Layer 6 of a small transformer language model trained on English Wikipedia (14 layers, counted from 0, width 128).
A neuron's activation on a vector x is SiLU(gate . x) times (in . x), where the dot is the dot product.

Input weights of the MLP neurons that the questions are about. A number n stands for n times 0.00051.
n10 gate: 26 44 -59 71 43 38 125 17 -80 -73 -144 -53 210 83 87 112 -60 -18 -150 166 -115 -205 41 4 52 214 173 4 155 35 -31 236 -26 147 113 -83 127 -40 108 -151 -223 -188 -164 -4 -50 -78 -35 35 147 -52 207 268 4 69 -174 97 -237 262 43 -69 162 34 -13 262 35 -150 -35 -107 228 70 103 132 -65 234 73 344 -99 -65 -48 -39 45 -80 156 -70 -38 170 174 -178 119 131 159 0 47 153 326 102 -115 -165 -332 320 145 77 -13 43 144 -62 302 -87 9 29 308 9 -18 -123 65 -173 -64 121 200 168 162 -196 224 155 -321 -43 -204 -319
n77 gate: 68 17 54 149 -257 -8 -62 -37 48 5 -43 -31 -224 -259 138 -318 174 -167 152 -133 -4 -8 178 -56 -8 -121 124 -49 17 -345 -140 35 351 -87 -22 -314 -135 -39 83 -108 4 199 -92 -9 249 86 -85 -121 -145 99 31 -17 -13 -38 171 -148 -30 -34 -4 34 213 227 331 -31 -30 253 147 -34 -69 107 123 -206 167 0 -274 -60 -149 -30 116 -26 209 183 -26 156 59 -52 -99 150 61 134 9 312 -175 -103 83 -4 -214 -81 42 101 -30 47 65 116 -275 152 -117 -103 -134 54 201 -39 216 -65 -34 -341 165 40 -275 -170 208 -141 -61 -145 47 103 86 58
n137 gate: 18 91 -155 41 -88 -246 -14 57 183 14 -36 41 -271 -398 63 -178 -66 -9 9 -130 -255 -75 28 353 80 135 -348 -172 280 -4 -37 -193 27 152 -126 -9 54 -326 -193 22 109 97 73 -23 -195 -176 80 68 -175 122 0 172 41 27 9 -305 -290 -9 -76 -9 -219 -128 88 -101 13 -41 -113 -195 -27 -36 -115 -105 18 -67 -94 85 205 161 292 145 233 210 239 23 150 -302 22 -27 100 258 15 -32 13 54 9 92 44 -332 -53 -88 113 -40 234 -13 -32 32 276 -117 50 35 -125 18 0 -59 205 -71 266 157 -117 -280 -77 166 -186 257 -49 -9 -36 -198
n174 gate: 48 -133 13 -4 215 -31 -21 -15 106 379 16 -126 153 12 -92 -142 -12 236 4 -33 -41 204 -50 145 -8 104 -195 -95 59 95 74 16 28 181 -188 -76 77 135 9 -166 -101 -94 131 -107 -252 140 -71 -169 0 72 95 47 -77 -32 -61 -85 177 -28 -246 -103 -12 121 -45 53 232 53 -92 -354 -56 -52 -71 70 -156 12 -79 36 -139 -194 -36 121 17 -163 -90 -16 153 -148 104 -4 -24 -153 26 56 -131 -128 -130 -187 133 147 63 149 145 229 128 -64 148 49 -193 -176 -145 -124 -315 226 233 -85 -151 -48 315 -131 -76 -71 32 -119 -178 -281 -199 -80 -40 142
n189 gate: 79 33 88 -148 -64 115 77 -86 134 -321 -287 -114 113 118 99 241 -291 -325 15 -53 -242 -120 -194 52 -51 -42 -88 10 -245 153 81 120 205 -59 -94 -131 -80 53 191 185 38 -134 -349 -279 -141 38 37 155 110 -9 -87 119 104 269 57 -123 -5 65 167 121 -34 -142 -67 -186 225 -119 -169 60 66 -108 -157 -188 -112 186 0 -190 -112 -5 19 -24 -53 381 24 -363 -142 -23 -23 28 0 236 5 151 214 -5 -9 157 325 -37 124 198 -38 -9 33 89 -58 161 -33 -56 -277 -222 -215 146 75 137 -339 -107 65 82 -70 477 -213 308 -33 48 -23 61 -117 83
n226 gate: 87 -176 5 -44 -124 107 -67 -110 133 -78 -48 -341 -44 -48 -31 -52 99 307 27 130 -283 -171 226 -18 -164 66 26 198 -52 9 -116 -170 -200 -118 -118 -114 -101 271 -127 126 -439 -142 -22 -18 -171 79 -108 88 4 -258 126 -51 22 -147 178 75 198 -103 -43 178 -14 -158 4 147 22 -190 17 86 35 -26 370 21 -35 -147 187 -224 121 -121 -22 79 23 -155 45 -136 60 -70 26 87 -9 105 -98 88 -195 114 124 115 -60 196 98 -282 -35 52 157 126 45 -247 -101 -61 407 -262 309 66 132 172 82 -22 112 -63 -61 190 -79 -85 -22 -258 -74 100 57 274
n245 gate: -341 41 -29 -79 40 94 207 80 60 159 243 98 -32 69 201 -72 113 394 157 -56 -204 4 -132 5 45 -96 -132 19 9 -63 163 206 -50 9 -133 220 -286 107 -20 -273 -92 4 -19 -206 66 46 254 -119 51 110 -232 -18 125 -145 47 -92 -92 -9 -308 159 -66 157 174 28 14 42 -142 99 106 5 -18 321 -119 77 -48 -149 340 113 -128 -64 57 144 -93 120 134 261 46 291 -190 -41 -300 111 9 -41 -259 265 -116 -114 -40 -85 -5 -325 -261 100 198 171 271 -201 -229 -27 -214 -115 78 -88 154 23 -27 -258 -5 -81 -46 -9 28 -107 287 32 -87 -253
n261 gate: -38 188 -359 173 12 104 -13 16 -26 -139 21 -39 136 -9 255 38 4 -40 -18 315 172 54 136 -51 55 68 42 26 13 13 121 -87 144 -12 -196 34 34 -17 219 193 -205 -33 56 -222 -149 -430 -245 68 -17 153 0 104 370 -4 26 -34 90 -172 76 30 13 -387 -236 74 -30 -168 94 -109 47 -179 4 -137 225 -186 -151 -198 -55 101 -144 -111 -158 73 -209 -188 229 -94 98 -59 181 291 -55 124 -93 89 237 130 12 -233 -17 -58 -64 -122 -153 135 162 -189 111 157 -136 -29 89 -150 43 112 -4 -101 13 31 -123 -17 -94 214 -81 -204 -186 -34 127 -40
n378 gate: -12 173 -208 0 -145 43 -8 31 -248 -135 92 -16 92 -4 4 -134 130 -134 271 103 53 -24 -128 76 -181 36 -440 -268 134 131 -41 -114 24 58 200 160 -129 -24 -240 58 -16 137 69 -57 -78 56 36 -200 61 300 -198 152 -16 0 -94 -275 -88 -174 -67 230 149 211 -45 16 -24 -12 20 67 -20 76 -158 207 -84 -254 58 -47 59 146 -119 -48 -21 138 102 257 235 -240 144 12 -44 36 -60 -117 -103 -96 -49 -223 4 -195 23 110 149 -99 -36 -48 103 -210 92 -80 -120 185 -52 68 133 -177 202 198 -90 20 -36 95 169 -33 109 -4 -88 -28 -119 -109
n401 gate: -102 192 14 5 -165 -91 -73 13 -14 37 -89 -131 -191 -62 124 -285 -92 -14 217 73 -49 131 289 210 -180 -76 -216 -252 175 -106 -190 27 -389 -269 106 40 201 -81 -238 -9 -268 135 -109 5 133 -142 -150 120 -104 -40 -46 -130 -31 -48 -86 135 308 188 268 -75 -5 139 -137 5 -164 -212 102 -258 152 -244 188 169 -297 71 292 -180 -4 -75 27 40 170 -198 -9 -36 30 9 257 124 -45 31 24 107 92 -151 0 230 -152 -84 -26 157 246 70 13 -49 -197 18 -200 18 227 86 -97 -40 45 27 259 -97 205 5 150 215 -170 -59 -201 -36 -75 66 13 -23
n416 gate: -8 -131 36 -328 -45 199 -55 -67 -152 -295 169 -35 -19 146 -61 34 11 -282 224 138 -167 -143 -103 -127 326 -108 -110 -103 -205 15 94 -82 38 4 -54 -150 23 20 136 -133 -135 -275 51 -16 -230 107 133 108 90 -108 -119 -154 8 155 180 78 -42 64 -46 -95 115 -45 47 -117 -180 -12 -111 -57 -116 15 -117 22 84 194 -76 121 122 27 34 -54 -8 31 98 -27 83 -23 -222 317 27 131 -58 -143 -122 -4 120 113 0 -61 154 -34 -54 -72 -81 99 -202 74 254 207 100 -74 11 120 27 -66 99 129 -223 299 0 -57 147 -12 217 -164 -145 31 -27 -28
n484 gate: -160 -135 -53 -178 -18 -158 -265 -27 56 -63 -55 -98 -134 -56 -88 82 -254 -44 -201 -38 -37 -208 119 134 45 393 105 -43 -9 -137 -141 -132 -142 462 -138 -51 320 -89 -218 -333 0 95 145 0 52 207 5 -125 165 -5 -86 -238 28 -173 -94 56 116 -77 55 -114 24 -221 123 174 -138 168 106 -9 -102 -87 -132 171 -87 -5 183 -18 -50 141 83 -268 10 0 -9 218 -140 170 -147 307 -284 -97 193 223 -178 392 -224 407 -85 138 -4 9 -37 -50 -180 -197 57 65 60 -32 65 80 156 -116 88 37 -96 -64 150 -278 174 182 121 71 -70 -80 -14 -239 -60 24
n10 in: 85 -49 246 291 -159 -20 -339 236 199 -99 192 194 167 135 -41 121 160 60 17 -168 165 -280 -181 164 -28 -8 -28 -34 12 -101 -278 -8 45 -122 -29 73 107 -50 31 -47 -82 -164 66 363 -143 37 16 65 -17 -155 -160 64 -54 -68 112 115 -33 -20 -178 238 -126 -16 117 116 265 264 -29 4 -184 -110 161 95 -146 4 21 28 -36 -12 -65 33 -13 -141 241 57 -72 -73 -45 77 -177 -70 48 66 24 -12 54 -50 91 -65 -151 -128 -156 -36 -33 219 -38 -144 -61 175 -172 134 93 -102 176 33 -242 97 152 -121 16 258 -193 -146 -8 174 231 -81 -272 -68
n77 in: -32 28 25 12 -223 160 -86 -89 0 -109 -136 -211 -32 -132 112 -162 63 -134 -146 -136 -214 -47 -182 137 -87 -140 -36 21 103 -91 -65 200 167 96 -24 -124 -4 41 -150 146 -181 106 33 29 -33 -136 147 40 -24 72 50 20 -348 36 143 141 161 -24 214 -20 66 231 -33 110 -52 -162 80 24 322 252 75 210 211 -4 17 -32 -198 -210 147 88 -91 36 78 -32 176 -40 184 230 -8 -153 -17 -80 36 -100 69 -77 12 -123 203 -219 44 182 128 167 165 250 36 -208 88 -201 -76 141 -40 -198 75 44 134 16 -155 99 258 262 48 -8 16 -184 155 88
n137 in: -44 -4 220 138 187 16 41 -123 -12 50 -36 -291 -104 -20 -96 -8 -35 113 33 98 -218 133 -119 -132 8 20 4 -181 -75 -91 45 -41 48 280 -119 112 -157 -57 -60 -50 -28 184 -142 114 -144 -8 272 -231 -130 -40 -86 296 -48 244 -167 -153 136 86 -67 51 -103 -47 4 -191 60 -44 -160 106 -20 -147 27 54 159 -91 141 130 71 -39 67 36 185 -153 -146 -60 210 314 151 99 -177 -316 -103 -48 8 171 -97 198 -35 115 -264 262 205 -12 0 143 -295 -40 -136 -20 -16 -169 -87 -108 120 -28 -166 28 192 143 -171 0 120 -53 76 45 67 -24 -115 141
n174 in: -72 4 127 -78 87 111 -146 -133 37 204 77 251 45 -28 -97 48 -123 81 -122 -279 0 71 -25 -12 -52 -118 -44 334 16 152 41 -194 -28 175 137 275 -20 284 35 -86 110 36 37 17 109 -142 68 -28 -173 -20 -171 4 74 92 128 -253 -195 -144 44 -233 -280 12 -21 -99 -61 205 -77 -28 118 150 239 -130 218 149 -186 144 -144 -180 -161 12 -29 74 -25 -12 261 -206 49 8 -90 -102 91 252 140 -130 -172 -12 -20 242 -154 75 -82 148 -125 -80 137 -237 -191 16 49 -199 -36 -183 -53 -163 92 -24 -8 4 -206 -236 -122 -33 -110 0 -28 -77 -230 8
n189 in: 62 -160 -152 -55 -29 -200 -9 32 127 13 -230 -55 -13 -218 0 107 -222 -145 35 86 -13 57 177 -50 -21 92 21 112 62 99 247 197 104 -52 75 -113 72 183 144 -201 59 -127 -145 73 -95 -21 -83 230 328 247 -117 12 101 165 166 -144 -118 33 236 -87 -35 -212 -313 -183 138 -38 276 181 8 84 -29 -342 -296 270 79 -4 -207 -95 133 38 -164 237 -94 113 0 -117 -33 -4 135 214 -85 -122 70 71 85 -106 228 12 -20 29 122 173 -25 8 56 42 130 -134 130 -57 -91 139 -21 -143 -132 0 -78 73 158 116 -168 274 -8 -213 -4 108 -25 -314
n226 in: -140 -114 25 -168 12 79 58 -148 94 123 -16 -57 -69 138 16 -115 -8 51 -55 -162 20 -146 4 -41 -84 -97 -80 125 103 120 8 -111 -56 132 32 113 73 90 -134 -8 -215 8 197 62 87 32 -44 8 -123 275 -237 63 -432 -215 62 167 53 -195 68 64 -58 24 161 -226 -20 298 186 95 93 129 -56 -47 40 280 131 -52 -92 100 -157 -73 83 90 -107 53 146 -125 238 -44 94 -49 182 16 8 -32 61 -74 47 16 47 217 110 111 -161 48 108 41 -142 40 -97 51 -269 -8 199 126 100 72 16 -227 434 203 -93 405 -126 209 -52 44 -92 -173
n245 in: -8 -41 210 117 137 -44 68 -127 129 65 181 -25 99 -70 119 -138 190 52 -107 -198 79 -137 -191 112 -97 -91 -53 119 28 130 -17 -46 -90 48 287 45 282 -138 44 182 -21 28 -289 93 59 -131 73 0 -180 103 72 128 50 49 46 95 -132 57 -41 -45 -25 12 84 -193 -111 -204 185 -384 -265 238 -118 -16 -164 -82 26 -106 -273 126 -65 -293 187 50 50 12 -60 -140 -29 106 -50 190 -287 -41 130 -58 -75 -175 -80 -53 76 -242 -137 -12 74 41 55 116 144 90 371 56 -200 -120 128 12 41 -289 -73 -55 -57 -179 4 25 112 59 340 -103 -33 133
n261 in: 202 -131 -132 -253 105 -19 -63 -107 31 -84 192 70 -104 -12 184 -83 30 52 -100 314 4 86 47 261 181 -15 95 -59 8 -102 105 102 -133 232 -4 -149 -147 171 -25 18 154 15 -47 -149 -150 -61 -23 77 -148 38 126 -52 -251 -102 74 -85 196 -87 -152 140 47 -11 43 94 -19 -221 -77 -128 -165 96 34 82 -118 -114 100 -60 201 159 -11 131 202 -8 -12 -169 213 -187 -42 -262 124 162 144 23 -83 -11 62 -120 -34 -118 -183 4 31 -181 -84 -198 -87 162 4 0 96 -15 99 -38 258 -23 -4 106 120 -63 -107 181 100 106 0 -261 -53 355 -38 108
n378 in: -339 240 29 24 8 143 -53 -54 -77 -179 60 258 72 4 131 305 113 58 66 -8 -8 -109 -78 219 -250 99 -228 -266 -215 -82 -380 -77 -138 -19 -24 28 -216 109 38 199 -96 0 -85 317 123 107 -102 -239 -215 135 78 -93 -104 -90 -199 -285 -68 -86 -145 39 -16 -93 -134 65 -24 -92 -24 59 -28 67 -59 -54 20 -8 -8 -78 24 -114 8 -4 53 165 -93 112 50 -266 -4 -106 -160 -80 204 -232 -51 -12 8 -16 58 150 70 39 220 -94 -139 -103 180 92 139 -206 -64 4 39 223 68 -80 43 -82 -20 16 -24 114 52 -126 156 -218 170 12 20 87
n401 in: -13 -64 123 -47 -178 -165 -17 16 103 -9 -131 296 -119 127 4 92 175 -18 189 69 252 265 52 17 200 0 222 26 46 -222 -228 48 55 -4 0 55 -307 -125 41 -159 -119 -91 56 -39 4 165 -21 -267 315 224 22 12 -64 0 -237 9 -38 -209 46 -42 22 -83 -95 151 -68 -188 127 -42 -123 13 -58 -70 -266 -185 -128 -21 130 21 -109 144 -87 43 47 119 -70 236 42 4 154 -102 190 13 -63 -127 81 129 45 -93 144 -360 -106 -125 -68 50 -109 -43 165 -76 -152 94 164 -98 -98 209 -125 13 25 251 -278 -159 115 -420 -123 241 -105 118 -244 93
n416 in: -7 67 89 182 44 -127 19 11 -268 -207 30 136 -130 -7 -71 -95 201 -156 -58 168 248 29 -77 209 15 93 41 57 139 74 -193 152 -144 104 -104 74 -127 30 315 -4 34 66 -26 8 -104 -67 7 7 42 286 138 -18 19 132 -11 -105 -105 -26 92 118 -142 15 282 246 200 -245 37 113 67 -37 33 -43 96 11 272 -62 143 -29 -4 119 -77 -90 -68 56 51 0 -134 -159 -4 -187 120 -243 261 -82 -94 -8 -101 -207 -232 51 138 -103 111 4 111 53 142 100 52 -32 -185 -52 -34 -90 125 -59 -84 -57 100 -92 127 -95 -37 57 -55 -22 155 322
n484 in: -9 -18 -238 -393 -69 -86 -41 -237 -138 28 35 -182 26 -18 184 -30 26 -55 -215 113 71 86 86 -106 9 -128 -109 -221 -61 -195 -215 179 -183 38 311 -105 314 -13 -85 -42 71 103 -4 -54 27 153 113 -167 22 -88 -109 51 71 -355 -161 0 163 -48 -261 -96 245 21 -4 206 -92 -71 400 -39 4 123 -108 -197 -83 74 -124 139 -26 191 -258 -203 145 -31 -197 -97 43 175 96 148 124 123 -94 49 -113 4 0 160 137 0 34 -241 102 95 285 -126 36 53 -295 -184 79 25 122 -269 -13 -62 -26 178 -26 -54 -223 39 -239 198 35 0 -109 31 -301 115

Each question shows a token from some text and the vector x that enters the MLP there. A number n stands for n times 0.0096.

"ly": -159 -63 -52 -17 56 -31 -73 -46 -93 14 -135 17 -127 168 13 54 -16 -19 -107 26 -54 -207 44 -96 59 -74 -125 185 -153 -116 -51 292 -34 -62 -66 -189 51 -104 -103 90 -109 -151 -74 -16 -5 26 23 -84 200 11 198 52 2 173 42 59 -94 41 -6 170 -130 -110 -16 83 -38 -41 3 50 -48 88 70 -8 86 107 -183 -232 -118 44 185 134 112 -190 35 1 149 -83 -19 -251 -171 -148 120 147 -89 75 123 41 124 11 24 51 125 80 24 58 -179 -52 69 -132 26 28 -123 53 -22 -34 73 19 154 69 -73 85 -108 124 153 -38 71 164 -72 39
The neuron with the highest activation: n189

"-": -178 -113 -61 223 33 38 9 -130 8 238 -58 139 26 -57 -84 -94 54 -60 -148 26 -32 43 53 -164 -70 -121 62 6 -89 -53 32 336 -134 50 -5 73 61 -69 -21 99 60 -88 -104 69 -86 -62 224 107 120 -131 112 133 122 -94 1 40 -82 144 111 -77 36 157 -62 28 -84 44 -61 126 -25 -104 -176 -7 -268 28 -38 -63 -70 10 -106 -127 43 14 -54 114 -55 123 58 201 -142 -17 200 -99 -167 83 -35 -67 78 -98 -16 62 -163 37 -82 -60 19 -58 231 -160 -76 -59 -2 -92 -8 -113 125 -53 57 18 31 46 -137 68 84 -53 186 -21 -91 62
Which three neurons fire most, strongest first? n245, n484, n261

" prov": -47 77 -47 85 -50 -82 118 -257 13 37 -117 256 11 176 -21 310 -107 -67 -14 3 67 55 -59 -59 -73 26 -93 -102 -59 -54 -2 -89 99 157 -12 -148 22 -173 -101 96 23 -33 74 105 5 104 -245 146 108 -94 19 1 -63 -138 -44 46 -65 -192 -15 30 24 8 92 37 104 -76 104 88 71 26 -153 9 36 -132 -61 62 -84 43 56 13 -14 -128 -84 -55 -66 129 105 16 64 90 117 -49 103 -141 300 36 94 -151 81 155 -115 -45 44 -15 -146 -168 41 64 62 41 -49 113 -177 -95 -109 -148 -17 -264 -13 35 -64 151 -7 -7 115 58 -78 51
The neuron with the highest activation: n174

" Australia": -26 83 -125 184 120 147 87 -28 -8 36 81 131 -38 29 -75 17 31 -177 -56 -10 156 -11 90 -150 -35 19 -6 5 67 21 163 -109 -13 12 -60 35 -19 -87 -374 -171 51 -120 27 39 -31 139 51 -98 86 -19 74 58 74 151 48 8 -142 -68 -170 7 -7 134 -54 109 -81 -88 -102 142 3 32 -82 -47 -60 -100 -174 -198 -97 -192 15 65 22 -107 104 -73 -14 68 134 41 -83 -112 62 221 106 -44 156 -45 117 -157 9 82 -38 -146 -34 -114 -121 -49 144 36 129 146 11 39 14 -80 -243 -15 -33 -110 -39 -3 64 63 148 -9 136 49 -132 -33
The neuron with the highest activation: n226

"ton": 160 -17 -42 98 139 89 -90 28 -14 -72 6 38 -40 12 -130 -74 -26 -108 -33 237 61 -165 -123 -22 -88 -144 -50 93 -125 72 84 -26 117 67 22 -129 13 13 -280 -193 71 -12 46 78 -96 10 14 -53 39 -248 192 214 -59 149 12 113 -3 -72 -51 1 -19 45 -55 -10 44 115 -130 145 -40 -1 37 -155 24 58 -77 -37 -106 -78 -24 43 91 -106 21 -117 143 18 95 -15 -46 -210 107 176 164 30 99 -125 65 -128 131 68 -132 -175 -24 -52 33 -63 -81 -29 174 131 -150 -115 -106 -77 21 2 -192 -69 58 -29 54 120 160 -144 144 82 -57 -12
The neuron with the highest activation: n401

" ": -4 -31 -19 98 133 -68 52 -94 -108 -8 -15 105 -43 -46 -88 119 -79 -96 88 38 -44 -54 152 16 -126 -283 -33 138 103 -131 89 83 -148 183 2 102 -87 -24 -267 153 -148 -78 -11 100 -47 -147 -39 -25 115 -33 94 38 -25 30 -189 64 -100 27 69 177 30 97 21 -3 -25 127 -12 -68 87 -68 -163 78 -51 -115 -45 -159 60 76 23 131 99 -136 -94 50 -23 91 147 18 -89 -161 210 -65 55 13 110 15 39 -32 24 19 -91 -11 46 -148 1 -46 93 -148 -83 159 35 -42 7 -85 -16 -212 154 -121 -8 -99 -115 130 129 -70 120 157 -113 137
Which three neurons fire most, strongest first? n401, n378, n189

" to": -47 -85 -96 -24 77 -145 87 -94 -58 -27 -40 -10 -45 41 -2 10 -73 -118 -105 -66 -90 -22 64 -7 1 -138 -165 192 -280 -196 154 174 -82 160 -65 15 -69 -78 -224 23 -45 -305 -18 60 -140 -36 -60 -22 150 94 86 -26 -54 24 -1 -12 -40 -22 -101 125 -13 -216 -75 14 -58 -99 46 -37 -14 -89 -182 -32 -97 25 -170 -189 -49 -106 13 177 164 52 44 41 160 -54 124 -21 -199 -87 52 108 49 -3 81 34 145 -62 180 142 -11 -166 35 -79 18 32 84 -48 108 -38 -62 145 -137 -34 150 -70 63 -63 -49 33 -90 126 53 -7 40 155 -65 136
The neuron with the highest activation: n189

" Mexico": 26 54 -179 154 90 66 27 -83 -14 14 66 30 -19 132 34 26 73 -141 8 20 188 29 -94 -108 -11 6 19 -28 -57 -68 153 -133 -115 -57 33 1 34 81 -275 -194 -105 33 83 143 -44 53 -79 -41 39 -65 61 5 75 110 87 107 -64 -71 -126 -20 36 174 -27 100 -75 -13 -123 78 183 -42 -64 -18 -27 -69 -75 -190 -93 -148 -42 -37 69 -123 24 -75 9 119 162 -52 -94 -132 116 142 195 -45 242 -81 159 -213 33 89 -32 -151 -73 -176 -78 -161 48 46 147 174 -33 31 -76 23 -271 -43 -21 -63 19 28 42 53 146 98 111 14 -59 136
Which three neurons fire most, strongest first? n10, n189, n77

"ions": -43 36 -133 -48 62 -10 190 -87 -100 -82 -159 42 -43 56 131 -4 6 -190 -143 9 255 3 82 0 -89 -82 -17 72 82 20 72 161 53 192 -85 -47 -16 -168 -234 -131 184 44 -74 -138 -47 230 100 -145 -74 -11 114 145 -92 -85 -99 41 -4 -98 9 61 -122 -2 -96 76 -78 52 64 -90 10 1 69 110 10 22 -22 39 -83 -75 -78 152 22 -251 64 124 53 36 35 -87 2 48 83 11 -3 -43 55 -60 51 -74 172 110 38 79 -9 38 58 -81 -10 -94 80 136 54 -70 -117 10 144 -65 196 13 -159 7 -249 123 80 42 283 133 99 118
The neuron with the highest activation: n401

" staff": 61 45 -204 -31 96 -52 36 -75 60 -33 -272 130 43 84 35 51 57 -129 -77 131 -5 89 -133 -39 -26 41 41 58 105 88 158 -49 -60 219 2 -48 -100 -58 -183 -110 187 -80 134 119 -30 17 -40 -77 -19 -23 66 147 82 55 -45 81 -125 83 -87 16 -101 90 -38 -49 5 69 111 -67 17 55 -1 113 139 -47 -169 -132 -118 -3 -94 82 143 -241 -45 -15 -45 51 30 -119 -189 12 69 108 107 -18 78 -168 103 -144 81 120 -224 -138 25 -111 -46 34 -9 0 54 122 65 33 -65 -117 -60 -93 89 -206 -79 -43 -20 95 230 -62 233 8 -119 -110
Which two neurons fire most, strongest first? n416, n401

"ox": 109 -59 -219 133 253 11 17 74 102 -67 18 116 -31 3 -64 -114 -104 -139 127 96 105 99 -125 -90 -116 -43 -46 -8 -99 50 -47 -15 -127 -3 -90 61 -99 -57 -147 -30 -128 -137 291 38 -6 -103 64 -17 -115 -206 53 237 67 52 124 152 -69 28 -26 -40 -109 205 -11 -58 -89 -14 -84 -7 128 57 -72 -45 129 -19 -45 16 -137 17 -6 42 67 -32 20 -210 -37 -25 115 67 -77 103 154 111 18 -37 179 14 74 19 61 99 -69 37 -285 -37 -55 -138 29 -79 106 36 0 -12 -109 -16 31 74 -174 2 129 26 111 94 306 -116 93 -25 -109 -146
The most active neuron and its activation: n484, at about 0.3

" club": 187 58 -103 -19 66 -19 62 -48 40 19 -114 -34 22 99 68 37 170 -81 -133 8 52 155 46 -162 -110 43 57 13 65 -21 203 -9 -53 11 -51 -99 -19 -189 -169 -76 84 -16 150 -3 -27 201 -34 23 167 -10 116 207 -28 -115 38 103 -70 26 65 -37 0 -63 -11 -2 -103 -15 49 23 -41 -105 -2 37 -21 -7 -33 -70 -83 -50 -188 68 151 -84 -159 109 -124 4 109 -122 -128 -112 149 212 100 -70 64 -188 192 -219 96 -52 -145 -141 -101 -121 -115 -35 65 -3 98 61 57 198 -56 -166 66 -53 119 -165 -72 -121 -21 224 107 1 33 6 -69 -27
Which three neurons fire most, strongest first? n416, n137, n484

" members": 42 -18 -222 -8 70 -39 11 -99 115 15 -221 134 108 82 68 80 74 -89 -122 94 140 75 -78 47 -89 -48 17 159 69 104 156 29 -44 163 26 -110 -60 -78 -248 -68 224 -102 112 36 11 113 29 -230 -48 68 72 52 101 12 -42 -55 -85 32 -93 -4 -182 -88 -15 47 -149 170 103 -75 44 -25 -66 232 35 25 -175 -12 -78 -9 -161 176 30 -159 -57 34 -17 69 -6 -100 -50 112 91 119 73 -68 54 -184 40 -160 88 221 -151 -19 8 -111 -122 -16 -40 -32 125 185 7 52 -70 -61 -2 -139 75 -164 -37 -54 -61 82 49 -34 147 -59 -22 -45
The neuron with the highest activation: n174

"'s": 135 98 26 3 127 -44 113 -51 -165 46 -128 114 0 0 -34 -17 -99 -44 -87 44 -46 -17 -75 -89 20 14 46 118 -11 -151 202 85 -22 129 -111 -85 -236 -77 -183 -118 43 -8 71 106 -49 91 -14 28 56 0 13 47 61 58 19 -8 -234 33 171 65 -53 -38 -229 46 -145 -68 -99 226 -41 5 -75 219 17 -4 -8 -48 -96 -10 -77 72 48 -118 -27 -168 9 -10 71 147 -188 34 98 94 11 23 6 6 103 97 19 111 32 -263 -38 -18 -108 148 -31 -14 73 96 58 75 -105 51 126 -70 123 0 -74 -6 -94 196 117 177 177 89 -13 133
The most active neuron and its activation: n226, at about 0.099

"ad": -251 44 -98 -83 103 -14 38 -50 -63 93 -185 93 -32 210 -37 -73 73 -162 -56 -5 15 -40 -323 -113 5 -19 112 -46 -97 -101 187 10 -107 112 -61 -96 -28 -96 -127 95 -126 -48 181 -21 -37 -11 -14 -160 46 -111 36 18 -33 -134 97 102 -49 48 -8 -84 -119 136 -131 59 -179 -45 87 107 111 78 -16 106 -56 -145 -6 -70 -42 66 -226 129 354 -124 -24 -6 -219 -15 88 -6 -140 33 32 -84 75 -60 53 36 -78 32 2 7 -14 -78 -162 17 -46 -5 33 -15 -37 109 108 -7 26 -138 5 -178 229 40 -105 -32 48 -32 59 -194 45 18 -94 -235
The most active neuron and its activation: n189, at about 0.42

" l": 16 68 -95 96 90 -105 -27 77 41 -6 -74 120 39 1 -58 151 -37 -84 -24 -36 174 -42 -63 -153 -68 -112 115 119 -23 3 107 131 23 154 60 -63 -96 -25 -163 44 20 21 53 73 68 -57 -75 75 19 -72 1 -143 13 -91 119 101 -53 -162 -46 10 3 218 66 53 115 56 -25 57 -4 -96 -70 -12 -67 -90 42 -81 49 37 -20 10 105 -220 -20 24 56 12 25 31 -297 68 155 -87 -6 -123 233 -22 15 -254 139 14 -95 -28 -37 -115 40 -230 107 34 183 26 -318 54 7 -238 91 178 -63 -137 -21 -27 -6 102 39 1 48 165 -114 89
The most active neuron and its activation: n137, at about 0.26

".": -31 57 -170 129 -58 68 130 27 -29 -8 -110 52 27 17 70 35 104 -112 -6 54 -148 -86 69 -28 8 -67 9 257 -48 29 27 148 -53 189 112 -28 -132 -11 -201 136 -37 -22 107 241 17 157 -100 -32 10 36 32 37 -49 -1 125 180 31 -137 -80 195 -76 26 -6 63 -26 -50 -78 43 -66 -97 -41 -20 -243 -211 -32 -96 64 -99 82 64 114 -131 -19 177 109 -105 249 -148 96 27 151 130 -41 -51 194 -72 0 -16 237 86 44 -96 27 67 -9 44 1 -10 7 63 29 -17 49 31 71 -93 6 -23 -6 -133 107 216 23 -1 10 23 -13 50
The neuron with the highest activation: n226

" approx": 60 91 -130 -147 237 -48 -47 -59 -69 35 -206 91 -11 90 -129 65 -53 -194 -92 116 -103 -86 -68 -38 -20 49 8 189 91 -250 3 -14 -15 64 8 20 103 -88 -175 -18 23 -4 99 55 -132 -54 -11 -12 13 78 49 -126 -3 62 -36 46 -56 -80 -14 91 -63 -49 308 -96 116 -1 16 -63 -26 -81 -12 41 -13 -138 -63 -80 15 -25 -65 55 37 -149 -104 -128 40 86 -56 28 -221 13 69 -251 73 -180 192 -151 47 -125 -24 98 -2 -76 -12 -32 -234 -52 79 -42 24 48 -73 27 -55 -143 88 -216 -18 -163 -149 65 58 113 172 -89 -96 42 34 -6
The neuron with the highest activation: n416

"y": 0 -109 -106 18 -35 -79 -54 2 -146 -76 -133 16 5 -26 -32 -20 -103 -67 -247 191 51 -104 33 38 -58 -96 -27 79 -71 -199 98 69 -208 48 -239 48 -141 -83 13 0 86 -122 35 -26 -40 28 -62 -45 41 -76 176 -8 -185 9 111 22 -66 -29 97 171 67 7 -121 -59 28 -42 71 -188 -22 35 77 -160 -112 -31 -125 101 -144 -48 35 140 176 -226 105 5 74 21 -30 82 -1 133 113 18 15 -55 -35 -70 -34 -149 -21 -76 174 -27 -216 106 -79 75 69 -57 69 -65 -216 -2 -44 -157 13 -6 -161 -139 -110 -39 -4 84 1 22 -65 6 -310 145
The neuron with the highest activation: n416

" water": -140 -164 3 49 156 -47 101 -58 -31 -3 -196 151 -16 32 62 198 105 -6 -116 114 1 216 -182 -77 -39 -6 126 104 104 -147 97 -32 -32 81 19 -157 100 81 -330 -39 84 32 91 80 -117 -4 -7 -28 182 34 43 100 -22 22 79 -71 -109 -7 61 3 -112 153 -81 88 96 -98 93 8 55 48 46 -48 31 -13 -128 -137 -45 -14 74 120 219 -156 -123 -43 -44 87 36 -53 -171 -77 31 90 -23 83 116 -24 98 -171 44 5 -51 -171 -127 -104 -164 -152 125 58 67 164 -109 45 -15 -32 117 48 -64 13 -96 31 49 83 79 -93 202 -8 8 57
The neuron with the highest activation: n226